Layer 9 of a small transformer language model trained on English Wikipedia (13 layers, counted from 0, width 96).
A neuron adds its activation times its output weights to the MLP's output. To switch it off is to set its activation to zero at one token and run the rest of the model.

Output weights of the MLP neurons that the questions are about. A number n stands for (n - 128) times 0.0036.
n4: 73, 85, 160, 144, 137, 68, 170, 89, 136, 156, 105, 135, 85, 138, 148, 146, 107, 84, 142, 104, 132, 53, 129, 183, 112, 130, 105, 126, 118, 147, 110, 82, 102, 119, 177, 107, 118, 96, 78, 116, 107, 125, 77, 72, 152, 154, 154, 148, 112, 87, 243, 122, 136, 139, 72, 127, 118, 157, 170, 128, 89, 112, 122, 139, 116, 99, 62, 88, 95, 179, 146, 110, 99, 80, 87, 84, 166, 113, 157, 99, 210, 186, 101, 92, 130, 122, 130, 175, 59, 181, 143, 141, 157, 131, 86, 168
n6: 159, 140, 172, 138, 110, 160, 84, 162, 158, 117, 148, 126, 139, 71, 156, 145, 90, 174, 120, 115, 121, 104, 99, 134, 172, 73, 80, 135, 129, 108, 162, 137, 131, 188, 151, 129, 137, 187, 128, 175, 136, 187, 129, 132, 82, 134, 130, 178, 156, 155, 139, 171, 107, 139, 148, 55, 127, 152, 97, 138, 102, 156, 109, 153, 135, 151, 159, 159, 98, 164, 85, 180, 106, 150, 172, 145, 86, 143, 142, 174, 150, 192, 122, 100, 152, 121, 73, 110, 149, 85, 78, 152, 156, 48, 156, 178
n10: 106, 66, 99, 106, 104, 130, 105, 150, 90, 125, 201, 118, 124, 125, 125, 125, 112, 120, 107, 150, 110, 173, 187, 142, 147, 140, 109, 140, 119, 140, 149, 100, 94, 156, 166, 112, 157, 119, 133, 134, 153, 49, 133, 143, 182, 130, 123, 156, 88, 104, 143, 149, 91, 139, 94, 125, 213, 91, 208, 163, 111, 137, 79, 135, 59, 126, 151, 147, 99, 70, 109, 83, 99, 95, 208, 86, 139, 144, 104, 114, 152, 158, 162, 109, 197, 79, 144, 98, 116, 117, 121, 145, 115, 160, 138, 73
n41: 91, 125, 125, 165, 184, 160, 128, 115, 197, 139, 165, 104, 108, 161, 120, 94, 138, 68, 140, 205, 109, 141, 56, 94, 106, 122, 124, 98, 101, 134, 125, 120, 141, 103, 173, 140, 179, 178, 111, 82, 98, 88, 117, 126, 85, 126, 105, 175, 120, 137, 136, 159, 142, 148, 149, 125, 124, 160, 151, 144, 182, 118, 157, 127, 103, 143, 110, 173, 95, 142, 124, 70, 64, 114, 132, 161, 148, 108, 120, 129, 88, 119, 129, 176, 152, 117, 77, 146, 163, 108, 116, 125, 106, 159, 163, 134
n42: 204, 138, 94, 120, 87, 172, 124, 101, 101, 113, 107, 147, 117, 155, 113, 108, 175, 146, 85, 137, 153, 95, 123, 111, 166, 117, 149, 122, 66, 169, 117, 107, 128, 122, 120, 95, 130, 164, 141, 97, 145, 149, 124, 131, 99, 79, 139, 91, 208, 89, 205, 143, 77, 119, 146, 123, 113, 134, 116, 113, 122, 120, 5, 120, 110, 113, 76, 168, 131, 172, 78, 150, 110, 148, 82, 117, 69, 121, 130, 109, 108, 147, 138, 110, 127, 124, 163, 134, 93, 165, 147, 82, 172, 158, 106, 136
n59: 167, 164, 146, 77, 142, 185, 128, 134, 151, 44, 126, 144, 135, 139, 173, 89, 113, 120, 139, 121, 162, 71, 106, 128, 133, 62, 135, 98, 132, 88, 134, 174, 102, 50, 154, 172, 110, 195, 145, 149, 163, 140, 111, 126, 78, 83, 143, 137, 96, 145, 31, 144, 126, 62, 154, 115, 192, 99, 71, 125, 89, 149, 155, 161, 142, 106, 152, 157, 58, 154, 193, 128, 161, 184, 144, 109, 149, 95, 126, 151, 148, 95, 113, 175, 126, 155, 171, 62, 123, 96, 88, 104, 94, 179, 140, 143
n78: 116, 163, 151, 138, 106, 150, 151, 124, 209, 121, 132, 142, 93, 105, 181, 104, 151, 101, 116, 88, 107, 118, 97, 138, 184, 86, 79, 63, 103, 169, 54, 160, 103, 71, 93, 113, 123, 152, 127, 109, 113, 117, 107, 109, 121, 141, 111, 127, 148, 85, 103, 93, 147, 116, 111, 127, 57, 132, 160, 151, 166, 120, 95, 102, 116, 138, 55, 86, 107, 87, 137, 147, 175, 107, 165, 91, 99, 154, 140, 102, 129, 141, 182, 159, 164, 128, 93, 120, 104, 146, 136, 94, 106, 127, 109, 109
n85: 127, 153, 95, 123, 122, 143, 148, 135, 157, 99, 94, 119, 145, 137, 123, 104, 132, 175, 145, 160, 116, 118, 145, 118, 125, 76, 150, 107, 107, 107, 175, 84, 116, 108, 143, 150, 118, 73, 90, 126, 110, 82, 201, 117, 112, 117, 182, 180, 146, 153, 107, 138, 152, 82, 150, 155, 196, 120, 102, 175, 89, 102, 115, 95, 102, 192, 137, 159, 127, 161, 153, 113, 175, 125, 146, 66, 80, 105, 158, 143, 168, 168, 109, 102, 125, 102, 116, 169, 102, 152, 171, 61, 129, 202, 107, 144
n100: 158, 169, 101, 146, 95, 124, 47, 161, 87, 148, 156, 171, 113, 114, 126, 143, 142, 97, 127, 123, 123, 154, 98, 172, 97, 138, 135, 122, 149, 173, 113, 123, 156, 111, 196, 123, 81, 152, 104, 194, 165, 99, 102, 106, 139, 119, 189, 97, 99, 103, 167, 120, 117, 126, 107, 120, 130, 123, 142, 118, 112, 119, 119, 131, 112, 75, 98, 184, 85, 100, 121, 103, 191, 107, 115, 159, 96, 90, 161, 157, 114, 122, 99, 72, 93, 128, 148, 94, 78, 110, 84, 118, 141, 126, 122, 125
n103: 197, 154, 106, 64, 148, 71, 131, 144, 111, 179, 120, 107, 143, 118, 123, 94, 113, 65, 97, 170, 146, 85, 71, 115, 110, 143, 75, 151, 92, 175, 94, 160, 94, 154, 96, 120, 143, 159, 131, 122, 146, 111, 112, 113, 80, 137, 132, 80, 125, 101, 130, 115, 137, 75, 74, 123, 147, 114, 159, 87, 80, 84, 122, 113, 129, 72, 163, 128, 140, 116, 109, 179, 157, 119, 102, 100, 116, 127, 127, 117, 61, 135, 109, 90, 96, 139, 111, 105, 117, 109, 114, 133, 130, 151, 162, 168
n108: 126, 222, 140, 140, 160, 155, 95, 88, 48, 176, 112, 142, 152, 127, 118, 143, 112, 134, 183, 129, 189, 111, 138, 129, 134, 80, 122, 92, 108, 100, 127, 104, 112, 120, 135, 142, 91, 136, 130, 80, 187, 124, 181, 71, 194, 166, 99, 124, 115, 91, 98, 109, 154, 147, 128, 85, 151, 149, 60, 119, 155, 93, 153, 129, 132, 136, 153, 153, 58, 103, 135, 223, 167, 143, 61, 126, 128, 154, 143, 105, 161, 130, 143, 105, 133, 104, 70, 111, 117, 134, 124, 154, 135, 123, 149, 95
n140: 122, 93, 108, 109, 84, 129, 123, 173, 143, 82, 146, 154, 149, 178, 103, 155, 94, 113, 124, 108, 109, 160, 90, 176, 120, 134, 109, 122, 79, 82, 106, 117, 165, 139, 127, 80, 149, 91, 75, 72, 139, 165, 107, 165, 113, 186, 141, 93, 105, 108, 150, 88, 113, 152, 121, 97, 84, 115, 130, 137, 64, 122, 144, 155, 183, 162, 138, 102, 121, 194, 163, 115, 115, 146, 92, 137, 148, 91, 140, 124, 150, 99, 136, 125, 147, 178, 114, 108, 83, 77, 67, 163, 76, 81, 72, 144
n141: 136, 177, 140, 115, 92, 157, 168, 136, 104, 161, 75, 129, 51, 79, 88, 110, 162, 102, 147, 173, 92, 132, 183, 102, 106, 125, 107, 127, 174, 183, 115, 136, 116, 69, 167, 150, 126, 87, 95, 150, 132, 130, 81, 113, 109, 137, 151, 117, 124, 108, 173, 181, 159, 192, 141, 108, 178, 173, 172, 162, 200, 136, 181, 93, 191, 101, 173, 99, 117, 160, 131, 149, 140, 117, 79, 129, 122, 127, 152, 154, 121, 103, 130, 119, 204, 116, 179, 89, 81, 131, 140, 115, 164, 189, 157, 180
n148: 167, 168, 147, 125, 161, 120, 116, 136, 101, 107, 162, 118, 119, 106, 156, 115, 132, 145, 89, 76, 56, 62, 94, 130, 160, 160, 144, 204, 107, 142, 129, 175, 184, 100, 100, 154, 55, 172, 132, 120, 107, 140, 165, 94, 61, 126, 110, 117, 157, 152, 108, 143, 195, 91, 190, 77, 121, 147, 116, 108, 77, 95, 129, 98, 132, 87, 134, 109, 128, 142, 154, 170, 170, 135, 107, 143, 115, 137, 126, 130, 101, 132, 113, 95, 187, 185, 123, 148, 69, 165, 137, 141, 186, 113, 111, 125
n168: 123, 124, 23, 141, 104, 120, 130, 71, 165, 210, 141, 117, 101, 76, 182, 130, 101, 103, 93, 140, 117, 125, 130, 80, 167, 82, 105, 70, 148, 110, 87, 110, 121, 103, 103, 93, 135, 143, 94, 174, 127, 79, 151, 153, 112, 59, 132, 149, 132, 113, 139, 156, 107, 106, 82, 141, 114, 100, 60, 49, 140, 131, 113, 127, 141, 152, 115, 106, 146, 99, 129, 124, 156, 115, 189, 211, 113, 135, 108, 130, 133, 176, 141, 192, 153, 139, 185, 82, 152, 130, 100, 102, 120, 108, 124, 129
n186: 86, 100, 140, 176, 84, 167, 120, 80, 166, 105, 137, 170, 95, 120, 99, 69, 57, 104, 115, 54, 134, 128, 131, 117, 55, 121, 129, 121, 126, 130, 150, 124, 143, 125, 141, 129, 136, 144, 115, 152, 105, 78, 116, 168, 140, 191, 148, 149, 56, 125, 102, 106, 93, 130, 110, 125, 180, 214, 102, 156, 169, 148, 176, 181, 139, 144, 172, 123, 109, 155, 107, 130, 103, 126, 98, 88, 77, 184, 177, 120, 116, 117, 81, 93, 133, 89, 134, 127, 143, 129, 121, 143, 139, 113, 112, 139

Each question names a token from some text and the token that comes next. It shows the activations a of the neurons there, in the order above. A number n stands for (n - 128) times 0.17.

Then comes g, the gradient of the next token's log-probability with respect to the MLP's output, scaled to length 1. A neuron's effect is roughly proportional to its activation times (output weights . g). A number n stands for (n - 128) times 0.0037.

" h", then "on"
a: 127, 140, 129, 130, 129, 134, 128, 128, 129, 134, 129, 128, 114, 128, 128, 129
g: 104, 101, 106, 164, 78, 105, 125, 112, 143, 161, 136, 128, 117, 115, 114, 114, 77, 169, 125, 102, 158, 98, 76, 121, 120, 94, 99, 109, 123, 155, 124, 106, 66, 125, 101, 55, 150, 171, 145, 131, 169, 114, 108, 138, 148, 101, 186, 85, 71, 101, 77, 131, 88, 143, 117, 160, 123, 106, 158, 132, 130, 141, 137, 161, 111, 137, 102, 132, 113, 105, 142, 124, 166, 102, 158, 98, 149, 141, 139, 169, 163, 119, 112, 152, 126, 133, 76, 143, 140, 176, 96, 131, 135, 105, 121, 115
Which neuron, switched off, lowers the next token's probability most? n141

"all", then "i"
a: 127, 128, 122, 128, 125, 128, 128, 129, 128, 128, 128, 127, 128, 129, 103, 126
g: 86, 141, 110, 135, 102, 91, 109, 110, 131, 152, 120, 55, 92, 119, 141, 151, 140, 155, 117, 70, 155, 117, 133, 109, 112, 141, 73, 103, 187, 122, 76, 98, 149, 94, 130, 128, 104, 41, 100, 92, 129, 138, 123, 175, 149, 113, 71, 130, 114, 88, 89, 149, 118, 96, 144, 180, 133, 123, 137, 115, 115, 108, 153, 149, 123, 129, 62, 144, 122, 118, 160, 115, 125, 119, 130, 125, 100, 132, 89, 106, 148, 112, 138, 130, 104, 117, 94, 120, 97, 122, 105, 126, 109, 133, 94, 101
Which neuron, switched off, raises the next token's probability most? n168

"inal", then " A"
a: 128, 127, 128, 125, 130, 128, 128, 129, 133, 129, 127, 131, 130, 129, 125, 128
g: 150, 158, 159, 142, 97, 157, 99, 148, 134, 107, 76, 101, 127, 106, 126, 80, 85, 143, 134, 127, 111, 106, 119, 72, 140, 109, 105, 132, 38, 173, 135, 155, 150, 143, 119, 149, 109, 227, 172, 123, 63, 139, 115, 91, 116, 169, 124, 106, 107, 149, 120, 139, 161, 101, 136, 113, 113, 142, 149, 129, 117, 111, 118, 105, 148, 112, 139, 97, 138, 135, 168, 174, 151, 157, 112, 119, 131, 145, 122, 122, 115, 117, 139, 145, 124, 157, 101, 160, 104, 123, 102, 98, 104, 93, 144, 97
Which neuron, switched off, lowers the next token's probability most? n168

"s", then "port"
a: 127, 126, 128, 121, 111, 128, 128, 139, 121, 128, 128, 132, 128, 129, 128, 128
g: 120, 124, 155, 140, 133, 121, 151, 93, 123, 79, 76, 77, 145, 118, 92, 113, 136, 144, 128, 133, 137, 129, 151, 136, 126, 86, 147, 136, 49, 126, 121, 153, 113, 115, 103, 112, 150, 112, 135, 137, 155, 103, 199, 83, 147, 115, 150, 110, 141, 170, 156, 148, 184, 87, 128, 135, 137, 143, 112, 122, 128, 152, 119, 118, 120, 126, 115, 168, 110, 150, 81, 143, 130, 102, 148, 117, 104, 75, 176, 132, 118, 128, 116, 151, 146, 123, 130, 130, 196, 168, 210, 148, 134, 180, 129, 120
Which two neurons, each switched off alone, lower its probability most, in order? n85, n100

"ang", then "z"
a: 128, 127, 127, 129, 129, 128, 128, 108, 135, 128, 180, 135, 128, 128, 127, 128
g: 89, 104, 92, 96, 132, 89, 132, 97, 135, 136, 111, 140, 149, 132, 145, 140, 96, 121, 120, 125, 104, 178, 145, 178, 179, 167, 58, 121, 134, 125, 106, 114, 82, 92, 92, 140, 129, 106, 171, 184, 125, 163, 177, 151, 146, 143, 128, 94, 113, 133, 100, 67, 101, 148, 187, 174, 135, 95, 116, 131, 133, 120, 112, 137, 142, 158, 138, 99, 116, 121, 126, 146, 119, 147, 120, 158, 138, 95, 88, 155, 122, 171, 112, 95, 150, 132, 125, 108, 94, 74, 138, 94, 147, 117, 105, 154
Which neuron, switched off, raises the next token's probability most? n108

"ist", then "ry"
a: 127, 128, 154, 128, 128, 129, 128, 127, 128, 125, 129, 128, 128, 128, 128, 129
g: 129, 114, 125, 108, 114, 126, 139, 146, 135, 133, 163, 147, 107, 78, 119, 94, 64, 115, 126, 122, 129, 82, 157, 129, 115, 122, 94, 67, 178, 146, 159, 124, 105, 57, 117, 90, 151, 88, 153, 130, 86, 130, 110, 102, 138, 183, 117, 130, 114, 142, 101, 122, 147, 121, 130, 138, 130, 101, 141, 164, 135, 100, 95, 105, 171, 134, 148, 128, 122, 165, 97, 138, 118, 135, 172, 150, 134, 45, 159, 109, 128, 180, 94, 179, 172, 118, 128, 129, 141, 114, 148, 131, 114, 150, 100, 159
Which neuron, switched off, lowers the next token's probability most? n10

"\"", then " for"
a: 129, 127, 128, 128, 126, 133, 126, 123, 132, 128, 131, 128, 127, 128, 124, 130
g: 134, 100, 99, 125, 109, 162, 106, 89, 129, 114, 159, 141, 101, 135, 69, 105, 144, 89, 108, 80, 83, 101, 117, 101, 141, 85, 141, 135, 142, 176, 175, 108, 140, 149, 142, 131, 120, 135, 71, 148, 94, 62, 154, 137, 137, 146, 110, 99, 97, 103, 159, 117, 133, 119, 109, 148, 119, 132, 154, 134, 153, 137, 148, 52, 115, 125, 150, 93, 136, 147, 119, 159, 91, 114, 91, 188, 167, 152, 152, 142, 129, 148, 166, 131, 106, 105, 105, 88, 167, 135, 107, 126, 87, 114, 149, 153
Which neuron, switched off, raises the next token's probability most? n59

"ted", then " as"
a: 128, 128, 128, 128, 127, 129, 128, 128, 143, 129, 128, 128, 128, 128, 146, 130
g: 130, 123, 110, 113, 161, 165, 129, 185, 99, 133, 108, 113, 150, 132, 116, 121, 121, 133, 113, 88, 81, 54, 155, 108, 118, 125, 86, 139, 124, 123, 100, 141, 142, 108, 116, 122, 112, 112, 175, 117, 122, 156, 163, 166, 114, 142, 189, 124, 147, 117, 123, 151, 129, 132, 150, 139, 135, 125, 83, 94, 88, 156, 115, 114, 77, 134, 78, 125, 149, 105, 140, 200, 147, 152, 156, 176, 113, 123, 195, 121, 111, 163, 113, 134, 129, 129, 112, 172, 178, 118, 99, 107, 170, 106, 88, 115
Which neuron, switched off, lowers the next token's probability most? n168

"en", then "k"
a: 129, 128, 128, 94, 128, 127, 128, 128, 131, 129, 132, 128, 129, 128, 127, 128
g: 115, 160, 74, 130, 77, 111, 119, 164, 116, 105, 78, 67, 147, 173, 117, 151, 135, 123, 117, 141, 118, 145, 115, 116, 169, 135, 61, 110, 60, 132, 101, 118, 152, 118, 96, 147, 98, 157, 156, 97, 145, 127, 142, 94, 140, 169, 132, 147, 108, 117, 129, 102, 112, 187, 119, 96, 151, 103, 154, 123, 114, 67, 131, 69, 125, 139, 142, 138, 176, 134, 122, 135, 123, 151, 147, 166, 169, 162, 153, 113, 135, 172, 156, 91, 104, 102, 140, 134, 117, 107, 168, 116, 130, 134, 114, 134
Which neuron, switched off, lowers the next token's probability most? n41

"ations", then " M"
a: 130, 128, 128, 128, 129, 129, 128, 128, 136, 128, 128, 127, 130, 135, 127, 129
g: 130, 89, 143, 174, 88, 145, 119, 140, 130, 152, 132, 120, 117, 115, 133, 100, 68, 131, 128, 139, 125, 84, 54, 163, 155, 120, 122, 121, 124, 142, 101, 178, 101, 156, 134, 129, 109, 153, 127, 75, 63, 130, 130, 188, 140, 91, 94, 100, 157, 163, 131, 119, 186, 98, 132, 144, 91, 144, 133, 134, 135, 121, 139, 120, 144, 116, 139, 125, 129, 151, 123, 166, 165, 130, 146, 102, 102, 179, 76, 132, 156, 128, 176, 184, 110, 145, 125, 118, 76, 138, 105, 113, 106, 119, 101, 148
Which neuron, switched off, lowers the next token's probability most? n148

"\n", then "R"
a: 128, 135, 126, 129, 130, 126, 135, 113, 122, 130, 128, 128, 137, 128, 129, 128
g: 118, 123, 92, 183, 161, 119, 121, 142, 123, 125, 164, 151, 135, 165, 62, 96, 129, 158, 114, 108, 148, 121, 143, 121, 141, 157, 105, 113, 94, 138, 142, 127, 175, 135, 167, 135, 87, 118, 86, 161, 74, 129, 100, 158, 139, 84, 153, 80, 108, 137, 136, 152, 104, 88, 116, 125, 135, 132, 148, 132, 135, 96, 111, 100, 140, 168, 79, 91, 144, 148, 119, 151, 167, 127, 93, 151, 109, 125, 78, 97, 104, 109, 101, 145, 139, 165, 155, 82, 120, 144, 43, 133, 146, 118, 149, 139
Which neuron, switched off, lowers the next token's probability most? n85

"ent", then " J"
a: 128, 129, 128, 128, 117, 128, 128, 129, 135, 129, 132, 127, 128, 129, 130, 128
g: 138, 157, 157, 154, 122, 169, 137, 143, 118, 84, 128, 115, 140, 132, 145, 162, 51, 137, 122, 108, 152, 103, 137, 89, 190, 119, 68, 157, 118, 146, 129, 158, 118, 124, 116, 174, 124, 191, 107, 124, 129, 150, 142, 144, 123, 149, 154, 138, 147, 193, 140, 136, 174, 120, 118, 143, 155, 131, 74, 131, 156, 109, 100, 123, 131, 128, 169, 107, 135, 128, 131, 134, 224, 124, 137, 125, 129, 147, 121, 137, 89, 96, 148, 157, 113, 96, 87, 90, 123, 151, 98, 80, 122, 135, 121, 123
Which neuron, switched off, raises the next token's probability most? n100

"2", then "01"
a: 121, 128, 103, 128, 151, 163, 128, 128, 136, 128, 129, 128, 129, 128, 131, 128
g: 121, 124, 140, 92, 153, 155, 131, 157, 147, 184, 86, 107, 151, 121, 103, 116, 128, 111, 122, 192, 126, 131, 130, 97, 179, 127, 90, 121, 117, 152, 171, 164, 126, 130, 138, 151, 150, 41, 117, 92, 145, 126, 170, 127, 117, 121, 164, 94, 124, 155, 109, 93, 132, 131, 139, 63, 144, 122, 113, 160, 142, 137, 85, 137, 121, 132, 141, 124, 114, 126, 106, 112, 106, 151, 80, 80, 105, 111, 137, 107, 51, 123, 169, 102, 61, 105, 125, 119, 163, 121, 124, 126, 144, 132, 115, 106
Which neuron, switched off, lowers the next token's probability most? n42

" A", then "m"
a: 127, 128, 128, 112, 129, 128, 124, 129, 137, 128, 135, 127, 118, 128, 128, 128
g: 101, 162, 102, 154, 111, 94, 132, 157, 114, 111, 132, 103, 97, 124, 139, 132, 134, 146, 162, 129, 115, 114, 107, 167, 82, 161, 138, 144, 92, 122, 183, 172, 193, 147, 130, 71, 76, 139, 164, 162, 159, 168, 180, 127, 103, 93, 129, 85, 133, 128, 150, 128, 106, 129, 88, 128, 120, 146, 107, 162, 117, 145, 141, 106, 123, 111, 152, 146, 140, 137, 138, 125, 88, 122, 101, 184, 161, 92, 147, 153, 166, 153, 161, 137, 151, 112, 106, 152, 96, 103, 67, 166, 130, 150, 110, 155
Which two neurons, each switched off alone, lower its probability most, in order? n100, n78

"j", then "ect"
a: 128, 128, 128, 128, 131, 128, 127, 129, 129, 106, 128, 128, 130, 127, 128, 128
g: 107, 93, 111, 123, 122, 170, 131, 119, 128, 102, 102, 105, 119, 108, 100, 92, 188, 129, 82, 119, 79, 93, 152, 128, 129, 87, 179, 123, 125, 127, 53, 145, 111, 164, 101, 130, 154, 97, 114, 129, 148, 151, 138, 96, 163, 89, 125, 132, 120, 94, 139, 124, 136, 133, 122, 89, 149, 111, 63, 134, 140, 159, 89, 162, 148, 147, 167, 145, 139, 144, 87, 134, 181, 134, 151, 151, 142, 131, 151, 159, 129, 196, 149, 126, 149, 156, 188, 136, 88, 154, 138, 117, 121, 135, 105, 151
Which neuron, switched off, lowers the next token's probability most? n103

" also", then " app"
a: 128, 118, 132, 133, 128, 128, 128, 128, 129, 102, 128, 129, 128, 127, 128, 131
g: 132, 127, 81, 100, 144, 144, 129, 151, 129, 132, 141, 142, 165, 141, 128, 136, 160, 148, 143, 132, 138, 127, 142, 198, 112, 126, 166, 147, 148, 128, 106, 151, 108, 110, 135, 179, 184, 131, 70, 139, 82, 144, 158, 99, 163, 121, 139, 65, 134, 148, 109, 111, 77, 101, 159, 117, 114, 126, 92, 127, 129, 166, 143, 137, 139, 171, 171, 105, 144, 109, 202, 162, 165, 127, 165, 92, 150, 109, 118, 135, 78, 105, 100, 147, 90, 136, 154, 91, 160, 122, 133, 146, 141, 93, 161, 116
Which neuron, switched off, lowers the next token's probability most? n6

"ing", then " "
a: 127, 123, 128, 122, 120, 128, 128, 128, 186, 128, 161, 127, 129, 126, 128, 128
g: 122, 120, 80, 69, 97, 159, 108, 102, 111, 142, 117, 97, 91, 132, 165, 100, 126, 96, 120, 177, 139, 92, 125, 152, 95, 116, 176, 170, 126, 187, 89, 174, 160, 68, 126, 128, 151, 175, 110, 150, 76, 141, 138, 135, 149, 193, 127, 201, 101, 130, 114, 133, 159, 138, 139, 113, 126, 118, 86, 113, 133, 146, 163, 169, 133, 139, 95, 143, 118, 120, 120, 123, 146, 121, 103, 169, 116, 149, 111, 149, 99, 108, 122, 89, 126, 151, 137, 156, 153, 142, 110, 135, 160, 122, 127, 138
Which neuron, switched off, lowers the next token's probability most? n100

"un", then "g"
a: 128, 128, 127, 109, 131, 128, 128, 121, 127, 129, 126, 128, 129, 129, 128, 113
g: 126, 127, 82, 156, 125, 113, 151, 162, 149, 126, 169, 141, 133, 142, 150, 74, 143, 83, 74, 83, 129, 160, 104, 149, 183, 163, 107, 113, 133, 107, 100, 89, 129, 180, 159, 132, 136, 99, 123, 97, 81, 146, 126, 150, 101, 154, 130, 103, 138, 103, 131, 83, 137, 85, 132, 92, 152, 134, 165, 156, 124, 117, 120, 50, 149, 142, 166, 137, 79, 133, 144, 108, 131, 118, 101, 118, 116, 182, 120, 128, 166, 138, 91, 116, 127, 105, 181, 112, 120, 84, 136, 132, 143, 100, 132, 152
Which neuron, switched off, raises the next token's probability most? n186

"in", then "is"
a: 127, 127, 138, 128, 129, 128, 128, 112, 128, 128, 128, 127, 128, 128, 128, 96
g: 85, 94, 129, 146, 149, 110, 124, 123, 149, 141, 168, 117, 169, 148, 93, 107, 102, 156, 174, 115, 168, 105, 150, 157, 130, 103, 137, 180, 154, 113, 174, 119, 105, 82, 113, 119, 175, 73, 145, 137, 93, 135, 85, 96, 139, 139, 147, 123, 144, 170, 141, 115, 126, 118, 97, 149, 141, 138, 114, 170, 189, 137, 141, 125, 124, 153, 124, 166, 51, 140, 137, 99, 81, 107, 111, 162, 125, 144, 87, 144, 148, 137, 133, 103, 143, 117, 117, 123, 154, 58, 90, 152, 136, 147, 133, 155
Which neuron, switched off, lowers the next token's probability most? n10

"8", then " to"
a: 118, 129, 123, 128, 129, 175, 121, 127, 128, 129, 128, 128, 129, 123, 120, 128
g: 128, 132, 158, 149, 150, 162, 154, 148, 136, 115, 148, 134, 179, 97, 73, 101, 81, 124, 98, 99, 135, 199, 113, 138, 58, 118, 122, 101, 141, 123, 152, 72, 171, 115, 141, 107, 157, 96, 145, 118, 121, 99, 162, 194, 131, 145, 121, 136, 116, 113, 143, 122, 156, 117, 118, 155, 124, 97, 98, 138, 158, 138, 134, 82, 108, 120, 143, 123, 149, 92, 141, 75, 133, 125, 162, 171, 110, 173, 141, 145, 156, 159, 102, 96, 118, 129, 149, 111, 170, 83, 142, 167, 110, 104, 156, 118
Which neuron, switched off, lowers the next token's probability most? n4

"t", then "ro"
a: 128, 127, 128, 138, 129, 128, 128, 128, 130, 128, 128, 145, 129, 128, 129, 127
g: 106, 114, 157, 144, 120, 183, 159, 147, 128, 155, 129, 146, 105, 174, 124, 129, 103, 145, 129, 139, 123, 99, 135, 99, 76, 143, 86, 79, 154, 125, 132, 134, 118, 80, 140, 109, 177, 146, 183, 105, 120, 161, 91, 146, 131, 161, 108, 105, 87, 109, 127, 131, 139, 111, 131, 134, 113, 120, 166, 105, 94, 135, 111, 64, 118, 135, 166, 135, 121, 143, 112, 126, 121, 179, 96, 122, 121, 81, 156, 101, 95, 128, 114, 120, 209, 194, 148, 159, 136, 118, 90, 137, 92, 168, 149, 122
Which two neurons, each switched off alone, lower its probability most, in order? n140, n41

"3", then "–"
a: 116, 129, 119, 128, 123, 218, 113, 128, 127, 129, 128, 127, 129, 129, 128, 128
g: 139, 128, 126, 119, 134, 121, 163, 140, 134, 80, 112, 105, 119, 100, 53, 96, 124, 123, 132, 126, 138, 74, 113, 167, 90, 156, 111, 113, 126, 85, 89, 86, 51, 147, 119, 117, 155, 82, 140, 116, 156, 154, 165, 83, 113, 100, 167, 110, 95, 91, 160, 118, 91, 168, 158, 164, 128, 137, 130, 62, 117, 151, 125, 107, 128, 136, 103, 104, 72, 150, 157, 104, 81, 151, 141, 128, 145, 84, 110, 137, 103, 105, 104, 142, 163, 130, 117, 144, 145, 148, 109, 130, 139, 129, 140, 122
Which two neurons, each switched off alone, lower its probability most, in order? n59, n78

"er", then " and"
a: 128, 128, 130, 128, 128, 128, 131, 129, 128, 128, 128, 128, 128, 145, 126, 129
g: 181, 137, 145, 87, 117, 132, 134, 98, 129, 160, 131, 76, 177, 97, 128, 168, 119, 99, 132, 140, 111, 152, 198, 124, 139, 181, 97, 179, 130, 108, 153, 86, 125, 155, 124, 141, 69, 123, 103, 137, 103, 123, 98, 125, 118, 147, 157, 153, 149, 121, 167, 110, 132, 156, 123, 86, 125, 122, 145, 132, 139, 143, 115, 161, 123, 149, 99, 125, 168, 118, 125, 79, 99, 117, 127, 198, 139, 95, 121, 120, 109, 132, 92, 126, 169, 149, 71, 160, 130, 94, 119, 79, 130, 95, 144, 97
Which neuron, switched off, raises the next token's probability most? n78

"e", then " C"
a: 128, 127, 128, 128, 126, 129, 128, 131, 115, 128, 129, 126, 128, 126, 128, 126
g: 149, 110, 77, 124, 133, 116, 151, 96, 184, 171, 70, 117, 162, 137, 104, 112, 146, 108, 132, 169, 160, 185, 133, 139, 102, 142, 142, 138, 121, 91, 135, 151, 126, 160, 120, 164, 130, 67, 127, 110, 123, 96, 185, 113, 83, 144, 130, 119, 97, 130, 142, 115, 65, 137, 155, 158, 150, 141, 130, 153, 128, 147, 147, 116, 98, 158, 106, 99, 157, 131, 145, 110, 135, 183, 192, 96, 137, 107, 105, 152, 137, 113, 142, 108, 137, 111, 125, 134, 90, 78, 72, 149, 157, 105, 138, 142
Which neuron, switched off, lowers the next token's probability most? n100

"ity", then " on"
a: 130, 126, 127, 127, 111, 128, 128, 128, 119, 128, 128, 127, 128, 151, 127, 120
g: 112, 129, 146, 185, 134, 142, 124, 146, 128, 131, 197, 134, 124, 146, 102, 149, 100, 118, 134, 166, 128, 178, 112, 112, 144, 132, 171, 102, 172, 105, 143, 152, 130, 75, 153, 132, 103, 74, 153, 87, 144, 124, 137, 122, 173, 124, 117, 188, 135, 147, 77, 117, 134, 128, 150, 129, 176, 167, 108, 129, 155, 162, 131, 153, 125, 149, 84, 132, 115, 132, 190, 157, 133, 104, 88, 118, 160, 178, 169, 140, 131, 133, 140, 81, 112, 129, 142, 121, 141, 141, 89, 184, 160, 138, 133, 163
Which neuron, switched off, lowers the next token's probability most? n42

" D", then "ep"
a: 128, 129, 128, 115, 128, 127, 128, 119, 127, 130, 131, 128, 129, 128, 128, 128
g: 143, 133, 103, 122, 144, 165, 121, 160, 161, 167, 86, 160, 156, 93, 99, 98, 163, 85, 104, 130, 144, 139, 111, 100, 147, 93, 135, 99, 158, 129, 112, 128, 170, 98, 112, 186, 100, 187, 91, 60, 134, 118, 141, 141, 196, 142, 144, 138, 108, 112, 131, 156, 101, 91, 115, 94, 132, 128, 180, 133, 106, 156, 129, 109, 140, 137, 129, 110, 155, 106, 143, 153, 86, 151, 130, 105, 141, 116, 112, 116, 164, 150, 122, 121, 149, 72, 99, 132, 99, 114, 143, 134, 84, 109, 189, 144
Which neuron, switched off, raises the next token's probability most? n41